Layer 2 of a small transformer language model trained on English Wikipedia (12 layers, counted from 0, width 96).
A neuron's activation on a vector x is SiLU(gate . x) times (in . x), where the dot is the dot product.

Input weights of the MLP neurons that the questions are about. A number n stands for n times 0.0071.
n2 gate: -28 51 24 -15 4 18 49 44 25 -89 -21 15 35 16 -49 53 -5 -11 -66 38 22 -21 -21 8 -70 35 -7 42 55 20 25 7 -8 -24 19 5 27 -16 -10 -22 46 14 -15 -7 -16 27 15 20 26 51 2 20 2 -24 -50 -8 -5 -18 -25 15 33 -8 -3 -36 26 30 18 -11 3 -40 7 -13 41 49 32 31 10 1 13 -53 31 2 29 22 19 -13 30 24 -4 -10 -30 9 34 11 -50 -2
n34 gate: -3 -21 -3 -24 51 -50 14 3 -88 -32 -48 -48 7 10 -46 4 -18 54 57 4 -2 -20 2 -5 3 -33 -28 -9 34 6 -29 -31 32 13 1 -3 26 4 -1 -1 50 29 -26 -19 -27 -8 13 24 -24 8 22 -59 -31 -43 42 -22 30 38 -14 14 -20 -1 -3 27 -37 17 -35 20 13 -17 45 21 -18 42 56 -25 3 -5 -2 11 -1 -19 23 7 -15 -11 15 -10 -5 28 20 -56 -41 41 -24 21
n51 gate: 0 13 12 -3 30 -25 1 14 -4 25 -45 41 -56 11 -35 13 -7 24 1 5 -11 -8 -21 -10 43 -10 -2 -4 -2 10 -8 45 10 27 -18 -4 43 -7 -20 -13 45 -33 43 4 61 -10 -27 -18 -5 32 53 8 43 -27 -2 1 -28 2 7 -30 35 13 -36 10 -1 31 -8 14 15 -35 9 17 -56 -14 41 -32 16 18 39 -43 1 -23 17 3 6 -33 -2 -20 -29 19 -23 -9 -39 11 42 3
n90 gate: 32 -65 12 -14 4 -40 9 41 -33 -38 -21 -11 24 40 -22 -37 36 12 13 9 -17 -16 25 -5 -19 12 -2 -25 0 -24 58 -12 0 9 -46 30 7 -12 0 -2 -19 -3 60 15 2 53 -61 -8 -19 17 -16 -38 20 2 16 7 -9 37 -39 32 28 -1 9 12 -1 14 -21 41 7 39 27 -26 5 -17 -19 9 -40 15 29 21 4 35 -12 -18 -23 1 16 -20 23 52 -22 8 0 3 -12 38
n120 gate: 2 44 -44 -34 23 -13 33 42 -4 -33 63 -23 31 -43 10 -14 0 -14 31 -12 -25 -25 -3 10 8 68 -10 23 -1 3 29 41 -6 27 -4 -19 -14 -2 40 61 -75 30 -3 15 34 10 1 7 12 11 37 -9 -32 -44 19 48 29 3 36 6 9 -4 59 -3 16 9 36 3 48 -46 -8 -21 -26 -13 35 -44 -5 12 -30 11 14 14 -27 18 52 -1 28 38 10 17 81 3 -29 22 6 -24
n137 gate: -24 -38 -37 24 -23 31 43 -22 -21 -14 -2 34 -43 -36 -45 -31 12 -11 19 48 -33 21 2 29 -16 -37 -49 -28 7 8 67 9 -50 13 -39 -40 -3 12 1 -13 -7 -21 42 -34 14 2 14 48 33 13 12 9 25 1 21 8 21 -22 29 35 -42 -26 -8 9 24 -11 -4 38 19 -10 -49 14 21 41 23 -25 24 26 55 25 13 26 -71 -5 -3 13 -11 -16 -28 -27 -11 -9 -8 12 22 -24
n158 gate: 2 -8 18 38 32 14 5 -46 25 8 44 -21 -12 11 -20 26 -11 -15 11 12 7 -9 36 -4 18 -19 -25 29 26 -13 45 26 26 12 16 81 -1 -29 -16 4 5 8 -35 -12 -4 57 -10 7 -11 -17 -2 -16 49 -18 28 11 13 19 -13 24 -6 -16 -48 -17 5 33 -13 -17 21 3 -11 -30 47 37 87 -33 5 3 -44 -15 -2 9 -81 -24 16 -32 -22 -35 -44 -45 -11 -31 -24 -5 -11 -2
n160 gate: -19 4 53 -16 -11 -44 -3 -14 -46 39 -22 -2 -13 -7 -32 66 -17 32 -17 -15 23 5 16 51 22 5 28 -18 -13 14 6 37 30 24 11 -22 25 -28 -24 -12 -33 -10 50 37 26 -27 -18 10 -12 15 10 25 71 -34 -2 -13 5 -1 40 20 34 35 -17 -23 -18 -18 -3 3 0 16 -11 18 36 -39 38 17 9 -14 -44 7 -11 -50 -8 43 2 -3 -2 2 -10 13 -52 -15 46 -5 -61 24
n183 gate: 0 -2 -12 -32 2 3 -28 -7 19 8 -27 -54 -40 -5 -12 -1 6 -13 -10 -10 -19 -39 3 33 0 29 10 -10 -9 21 60 15 -2 32 -21 -7 -61 -13 -11 -17 40 19 -9 10 27 53 6 71 -38 0 33 8 33 11 14 49 -30 -1 50 11 -8 25 53 14 19 -18 -2 33 3 -38 -13 51 -30 -33 38 36 -18 44 27 22 34 -9 29 44 -10 25 22 21 -19 -26 42 -43 -25 -4 -57 7
n229 gate: 43 16 4 26 15 4 8 -7 18 -37 7 10 -45 34 38 12 32 14 34 -43 -56 16 26 34 24 20 2 16 -27 -19 -19 24 -16 -14 32 -17 22 -16 17 -78 34 -3 -15 -19 24 42 36 32 -24 -10 -7 49 23 7 -13 3 -7 8 -18 5 -22 -23 -5 -12 2 -10 -24 27 -23 9 7 6 -23 -16 40 57 -36 -16 7 7 2 -26 2 29 -13 -5 19 42 -33 28 80 -48 3 -39 -49 -38
n236 gate: 73 -13 -12 -14 31 -32 11 42 -32 18 3 -70 -9 -5 27 34 12 0 13 44 -52 -2 -16 -14 33 9 -23 -5 -11 -32 28 -40 11 17 -39 -36 -48 0 -21 65 19 19 11 0 9 25 13 2 -14 -66 -19 38 3 -10 -2 36 22 29 -28 11 13 26 17 33 -23 12 20 -27 26 6 11 52 80 8 -21 -31 -36 -9 26 7 20 -3 -29 -12 -11 46 -5 68 -17 10 13 -16 31 12 16 28
n265 gate: -5 16 -26 -52 -32 -44 -31 2 8 51 -20 5 -43 -11 -27 7 -49 22 34 -4 -76 -27 8 -11 -21 -9 -38 15 -49 30 -18 -13 16 0 26 14 -7 8 -22 15 -2 -34 14 5 -24 -22 15 -8 6 -2 -3 62 11 54 0 13 19 -37 -51 18 39 -25 41 20 0 20 -4 -11 -21 11 -7 -12 -3 21 2 56 -27 -1 -28 28 16 -72 44 5 4 15 19 32 -43 -9 50 -8 -3 1 -4 -18
n339 gate: -1 65 -16 -44 27 14 -42 60 -31 1 -10 9 14 -29 -30 -31 -8 -57 15 23 -11 -25 -48 -47 -5 -23 -54 38 77 -15 20 -22 3 9 -15 59 -43 9 -12 -10 9 -6 4 -50 -8 -24 5 15 3 33 15 30 -2 -44 -48 -7 33 29 19 24 38 50 3 -10 37 41 -9 9 28 29 -7 -23 26 33 7 -34 5 31 -23 31 -4 16 -45 -16 49 -11 -56 -11 -38 -50 16 0 -24 -7 -36 -8
n2 in: 1 -28 -7 -20 -1 -54 -39 -16 -8 -44 -46 27 57 6 -15 22 9 12 2 15 23 14 -20 28 0 46 72 -39 -28 0 27 -22 -46 -31 -18 -29 -6 5 -7 40 34 -7 11 -24 -47 28 34 16 -42 -26 15 16 1 12 -12 -1 -24 9 20 -30 -21 6 13 41 17 -9 14 21 34 22 55 -15 -2 -27 -7 30 -11 -33 28 13 54 -18 -14 10 -2 4 -20 -6 -4 8 38 23 16 -56 -35 -26
n34 in: 2 1 -6 -50 -13 23 2 22 -2 16 -24 -46 38 -53 9 -68 15 11 5 -16 -21 26 3 -2 31 -19 -17 -59 6 51 30 17 -46 -4 53 -26 34 56 7 -23 15 3 20 -10 19 28 -34 -24 -33 -17 4 -8 -10 46 36 6 38 -38 34 1 -11 -22 22 -19 32 -6 -37 -23 15 -7 -27 -18 7 14 -24 -16 -20 -2 19 27 -10 21 2 -4 38 -2 -11 -2 -18 59 63 -11 3 4 4 -59
n51 in: 3 -16 -6 34 -19 9 38 -7 -14 9 -29 7 -17 4 -66 -17 14 -24 5 -12 18 25 -20 -11 31 8 -23 20 -35 31 -20 21 33 33 -13 -12 13 1 -9 -15 14 71 -25 29 1 -43 -7 20 28 10 -17 30 -9 -15 24 22 -9 -13 1 -10 8 21 -14 -2 8 -1 4 38 26 -42 -33 -3 -9 -19 -14 -1 53 -33 -22 -34 50 -23 -2 11 33 -19 -10 -27 -49 -18 -11 8 -14 21 -16 13
n90 in: 13 -10 -42 -1 -12 -9 -20 -13 -11 -13 53 3 34 3 22 -42 -12 17 22 3 -56 -35 7 -16 9 -34 21 36 -5 -12 37 -30 -18 -2 -15 2 -25 -1 62 8 24 1 -35 -6 4 24 -9 31 -4 -8 20 -1 18 48 -25 32 9 4 19 -23 16 -14 -8 24 34 35 34 -11 4 -25 -5 5 46 5 -8 -27 -20 -11 -11 11 -18 -14 -20 16 -13 -40 -25 38 54 28 15 3 33 -7 64 -24
n120 in: 36 -66 -6 59 -6 -12 -17 11 -12 17 17 -8 2 15 -19 32 3 5 -6 -16 2 -20 -21 42 23 25 -53 11 -55 9 -6 -2 16 -12 -10 -65 42 25 -7 3 6 5 19 -21 31 24 -25 -34 11 -29 -28 -48 -11 -14 5 36 27 31 -69 -6 3 69 23 7 -3 -18 2 6 -30 6 -11 -2 -14 -4 -33 7 -31 -10 3 11 -37 -11 -44 -50 17 -12 28 26 -10 1 52 8 -47 29 41 -10
n137 in: 3 4 -26 -22 -31 5 -47 -8 -22 -26 53 5 -8 -13 -20 23 -1 -28 18 -7 7 -61 8 -28 -19 36 -9 0 4 17 2 27 42 30 18 0 -18 28 -10 -7 -11 -14 27 54 3 -5 2 30 16 -9 14 4 -36 -7 -8 14 -10 22 4 -33 45 -53 -10 -50 5 16 -2 -20 23 5 57 13 -16 17 15 18 8 32 30 -2 -3 -49 8 23 59 -3 -19 35 -3 -27 -62 -19 -2 -23 -34 -21
n158 in: 7 33 5 21 -5 9 12 -33 32 4 -17 -25 -21 6 -19 -2 16 -12 26 35 -33 17 -48 -34 18 26 -1 36 -22 44 15 -19 17 -44 -14 11 -29 31 18 -34 26 2 9 -24 -41 -16 28 23 13 -38 -29 4 6 -3 40 -40 -22 -20 -25 6 1 -5 40 -16 20 30 -42 -32 11 -29 25 -10 12 -6 -7 10 8 15 10 -5 1 -47 -13 12 37 -29 57 19 9 -54 22 -13 -17 -29 -4 86
n160 in: 46 12 8 23 -19 -7 -31 24 -23 -44 -31 41 -9 -14 25 -56 -2 4 1 74 -1 -35 9 11 -32 -22 -2 15 -22 0 -23 -68 8 -7 -10 11 -6 -9 -2 45 67 4 -12 -1 -19 18 -14 5 -9 -6 -25 -44 -29 -14 6 7 3 4 -17 -5 17 -16 -2 -9 -7 30 25 37 -13 -50 22 -7 -6 -5 32 -10 14 6 32 -11 -5 44 -16 -39 -15 65 -31 7 31 -11 22 -37 50 5 19 12
n183 in: 43 -24 -3 -11 -22 -65 -23 33 13 18 20 -23 45 22 -10 -7 23 5 -12 -6 -9 5 5 6 -29 -25 -36 -37 11 8 32 4 66 -16 -21 -30 -21 36 5 -25 37 -22 -19 6 -5 22 2 9 25 -16 -17 34 -6 2 -5 57 -16 -40 19 11 15 19 35 22 2 2 23 24 46 13 16 58 1 -2 -23 9 20 5 25 23 -11 44 -10 -9 -5 15 22 13 -16 37 32 -30 -42 -57 -45 -3
n229 in: -19 -49 9 17 7 -44 33 -46 9 -20 -26 -54 -14 -24 -6 -19 12 -25 6 44 -5 -9 33 12 -25 -19 50 68 -41 18 -12 -28 32 14 51 -48 17 0 14 17 -9 -35 -19 -1 19 -5 -41 -23 -13 -6 -65 21 10 5 -76 -2 18 -2 -14 -7 -13 2 32 -11 28 11 -24 17 -21 -14 9 -43 -2 -43 12 -4 20 -16 -22 25 7 -22 -28 -13 2 -22 6 6 -25 5 -37 39 -14 -5 14 -35
n236 in: -56 8 2 7 -27 22 -9 21 49 2 -2 -26 5 1 -60 14 17 5 17 36 6 -43 46 -12 -12 37 -4 -5 13 14 1 -9 -13 -34 2 8 16 19 25 -32 -13 -9 17 33 14 41 -14 -9 -43 -13 -16 26 19 15 -4 -29 -26 -39 28 7 -45 9 14 5 17 -20 1 -21 30 34 20 23 -30 -11 -32 -49 -7 31 8 4 58 -16 15 -20 -14 13 19 10 48 -54 -2 59 5 33 -1 1
n265 in: -17 27 2 -38 39 2 -2 23 8 -12 -1 -17 10 24 40 19 12 -39 -26 -35 2 3 2 -9 23 -10 63 48 0 -36 -16 -37 -6 -5 -40 33 -8 39 18 42 -7 -11 -6 8 -45 6 -31 24 -94 -1 5 -23 -28 23 29 9 2 10 -4 -34 21 25 14 -39 32 5 -10 19 6 62 -28 -18 -14 -4 1 24 -19 14 -9 -6 -6 -10 -27 -35 -17 -45 0 -19 27 50 17 -17 -55 40 5 -12
n339 in: -63 11 5 -32 -37 9 -2 26 59 -16 -16 1 -24 -4 -52 -25 -9 83 31 -59 -18 -23 -6 18 -41 16 -12 -4 -42 -21 6 -2 18 4 69 -2 28 -23 -6 -12 63 -14 63 29 -32 24 -15 0 -40 -6 10 31 26 4 24 8 -9 -11 -73 3 10 -2 20 -4 -61 -16 52 4 3 -18 14 4 -11 14 5 48 -18 -6 -5 -42 19 38 -19 17 26 26 6 4 -34 14 -32 5 48 -28 -15 -23

Each question shows a token from some text and the vector x that enters the MLP there. A number n stands for n times 0.022.

"d": 1 -4 -10 10 -21 -8 -11 7 -19 44 8 8 -34 13 7 -14 18 -4 24 -20 -30 54 -16 -18 -12 -42 0 -42 1 9 5 10 -2 0 -12 -13 -19 3 -11 -26 -16 -23 16 -9 4 2 -10 -38 33 7 20 4 -47 2 -22 -29 0 2 25 -7 34 7 -24 13 -17 -9 1 5 -52 -12 -4 15 38 -10 4 20 0 -18 -1 14 -23 25 -8 -11 3 20 -17 -8 7 3 0 19 34 23 -23 26
Which of these neurons fires most? n2

" ": -27 -13 -2 -14 4 14 -17 18 -7 5 -47 -10 -8 12 -32 -5 44 11 -24 14 -5 20 -23 20 -14 -11 -5 -4 -5 -3 -27 7 13 -16 15 -47 5 2 0 -20 0 4 3 49 -3 -5 12 -14 6 -50 -11 -3 -5 -1 12 6 11 12 -9 -17 -6 0 13 -9 -18 -30 39 13 -21 -26 -7 5 14 14 -15 11 2 -18 -11 15 -14 4 -6 3 2 1 6 -29 -6 -4 -14 9 9 -1 27 11
Which neuron fires most, and how strongly? n90, at about 0.17

"m": -36 -8 -6 44 -1 -1 -26 9 9 5 21 40 24 -1 -17 -27 15 -16 3 -23 26 29 -9 -3 -8 -23 -11 -17 -26 -15 14 -19 21 -14 2 -15 -6 1 -15 4 -17 63 6 9 -19 -1 -17 -34 19 -24 -4 14 11 3 -15 -46 10 -37 -10 1 -1 14 -6 10 2 -6 7 -14 -23 -26 9 14 12 2 -5 -36 -2 -5 -23 -35 -7 10 25 -30 23 -31 -11 -6 -13 38 7 39 -8 21 -14 5
Which neuron fires most, and how strongly? n137, at about 0.28

"S": -3 -8 -21 -10 -24 21 -12 -20 9 -10 2 3 -34 -17 -6 18 27 -8 14 3 4 -8 15 3 -18 19 -7 -6 1 10 -10 -21 63 2 18 8 5 15 -26 27 5 -9 16 27 -1 -9 -5 -6 -27 14 -4 20 -11 21 -20 -5 4 -2 2 1 4 3 -11 28 -13 -37 21 -3 1 6 -25 7 13 -24 -8 1 17 20 -17 6 0 9 10 -37 11 2 -1 4 62 -3 -15 26 -25 -21 1 -32
Which neuron fires most, and how strongly? n158, at about 0.24

" M": 15 4 -14 15 -17 3 -48 -4 -8 4 -28 8 -5 1 11 5 37 -22 27 -32 17 -23 13 -9 -20 3 20 0 6 19 -8 -10 48 11 -1 -7 30 3 24 0 -51 -18 -12 35 -4 -21 -3 -31 6 8 -10 -6 -5 -9 0 -7 32 5 -5 12 -11 15 23 20 -14 -17 -15 3 4 -24 -3 21 -30 15 8 1 -8 23 -7 7 21 16 13 -2 -7 -24 -16 -6 -7 30 -6 -13 4 -15 19 -7
Which two neurons fire most, strongest first? n158, n2

"e": 17 21 37 13 -16 -1 -33 -11 21 4 4 -16 -15 35 12 16 27 4 -1 20 0 -25 15 2 22 -25 -52 -5 3 -7 -32 -23 -10 0 -21 -44 -26 8 6 2 0 -29 1 4 16 35 24 -9 23 -16 -20 -1 10 26 -28 -20 -47 5 -6 -23 -20 1 0 -14 5 -23 28 -9 11 28 -17 1 -29 11 9 29 -5 -22 38 34 2 22 11 16 -13 -5 -10 10 -3 -21 -7 10 3 9 -15 -5
Which two neurons fire most, strongest first? n236, n183

" D": -6 -11 23 -17 -22 -8 -25 -29 -7 14 7 22 -10 7 -5 13 39 -8 40 -8 20 27 -11 -25 -22 10 18 13 15 11 -10 -16 37 1 15 -1 -17 19 6 -12 -18 15 -18 21 7 6 -8 -9 7 30 -4 -6 -49 17 6 10 13 -13 43 29 -2 -23 -4 -2 7 -11 2 -20 -16 -20 -23 3 3 -14 4 33 9 25 5 27 -13 10 18 -3 -9 -3 -15 -22 -10 -7 -21 13 8 6 11 9
The three highest activations, in order: n120, n2, n339

"oc": -34 16 -16 -18 -34 -6 -24 -33 -47 23 -4 5 -11 -32 15 4 -1 18 -8 19 15 -6 -20 20 3 12 36 10 3 -20 5 -72 13 -8 27 22 24 -6 14 67 -15 -1 -25 -3 9 -14 31 -26 17 9 8 23 10 -32 16 -22 11 6 -20 -15 -7 -37 -22 -27 34 -13 37 -16 14 16 -5 26 31 25 24 -12 4 -3 0 6 -31 10 -3 9 5 -1 -3 -22 2 -32 2 3 29 -3 25 -8
The three highest activations, in order: n160, n183, n51

" l": -21 -27 34 -8 -15 0 -39 31 3 16 8 29 -21 -3 6 -5 -2 9 21 19 12 10 7 -21 -29 -33 -4 -8 19 -4 2 34 -8 -10 -19 33 13 12 11 13 -4 -20 9 22 16 -10 13 -16 -13 -15 -7 -13 -12 -9 32 -34 11 -9 -5 19 17 -17 38 10 0 -36 2 -10 17 -27 -3 8 22 -30 -2 3 -40 2 16 -24 -3 6 17 32 -11 -24 20 11 -18 -9 -23 3 -12 -5 22 -8
Which of these neurons fires most? n229

"4": 7 -6 -34 15 -12 -4 -36 -24 13 -14 20 0 -25 13 -29 17 -10 -13 14 -1 6 29 7 5 -13 -25 8 -9 -2 -12 -48 23 -17 -8 9 12 -6 -24 5 7 -17 -20 -52 -6 14 -29 21 -41 -3 3 -6 -18 -12 -9 15 -29 4 14 10 -22 -1 6 8 3 -8 -11 -7 33 5 -10 13 19 -1 2 -3 -1 0 -23 15 34 0 -18 20 -11 36 13 6 -4 14 12 -10 28 -25 -28 -4 -3
The three highest activations, in order: n339, n90, n160

"H": 27 -9 -4 -8 -25 -4 -24 -1 22 -18 15 4 -6 -5 7 17 16 -10 -2 18 16 -15 26 -28 -26 26 17 -17 -6 -6 14 7 39 -10 -7 29 -14 16 -22 0 12 -7 22 23 -15 -13 9 -20 -24 5 10 -7 -30 48 12 1 10 3 0 -7 -25 7 29 11 30 -11 -6 -43 8 -40 3 23 0 -17 12 22 14 16 -6 24 31 -1 24 -8 -11 -11 -24 -1 -7 2 -30 -1 23 -17 23 -14
The three highest activations, in order: n183, n120, n51

"im": -34 -1 -9 40 -15 36 -32 -30 27 15 -8 16 11 14 -34 -17 14 -5 -18 -26 9 14 -57 9 -8 0 -3 -7 5 21 13 4 -9 -9 35 -6 -10 16 -37 34 -8 7 1 -1 10 -12 8 -37 -16 9 -35 0 -22 -19 -34 -10 -11 3 27 -21 16 -3 -8 17 -16 -30 1 18 -20 -21 6 35 5 26 -24 -15 -4 -13 -7 -50 18 -5 2 -8 8 5 -14 -5 -12 14 -8 31 13 -12 -4 21
Which two neurons fire most, strongest first? n265, n90

"1": -19 -24 -21 -1 14 21 -16 -45 25 -29 21 24 -45 15 -29 1 5 43 -4 -30 15 12 6 -29 -4 7 0 27 23 11 -1 9 -5 -23 -34 -13 -16 -20 14 -29 -21 -49 -19 4 -4 -27 7 -12 -8 15 23 3 6 8 20 -8 -23 -2 9 -22 14 -18 -41 6 10 -23 -7 -11 21 31 4 -1 12 -5 -2 -2 7 -16 -7 49 -20 -1 25 -19 20 7 21 -26 25 24 -4 15 -12 5 54 -13
Which two neurons fire most, strongest first? n160, n183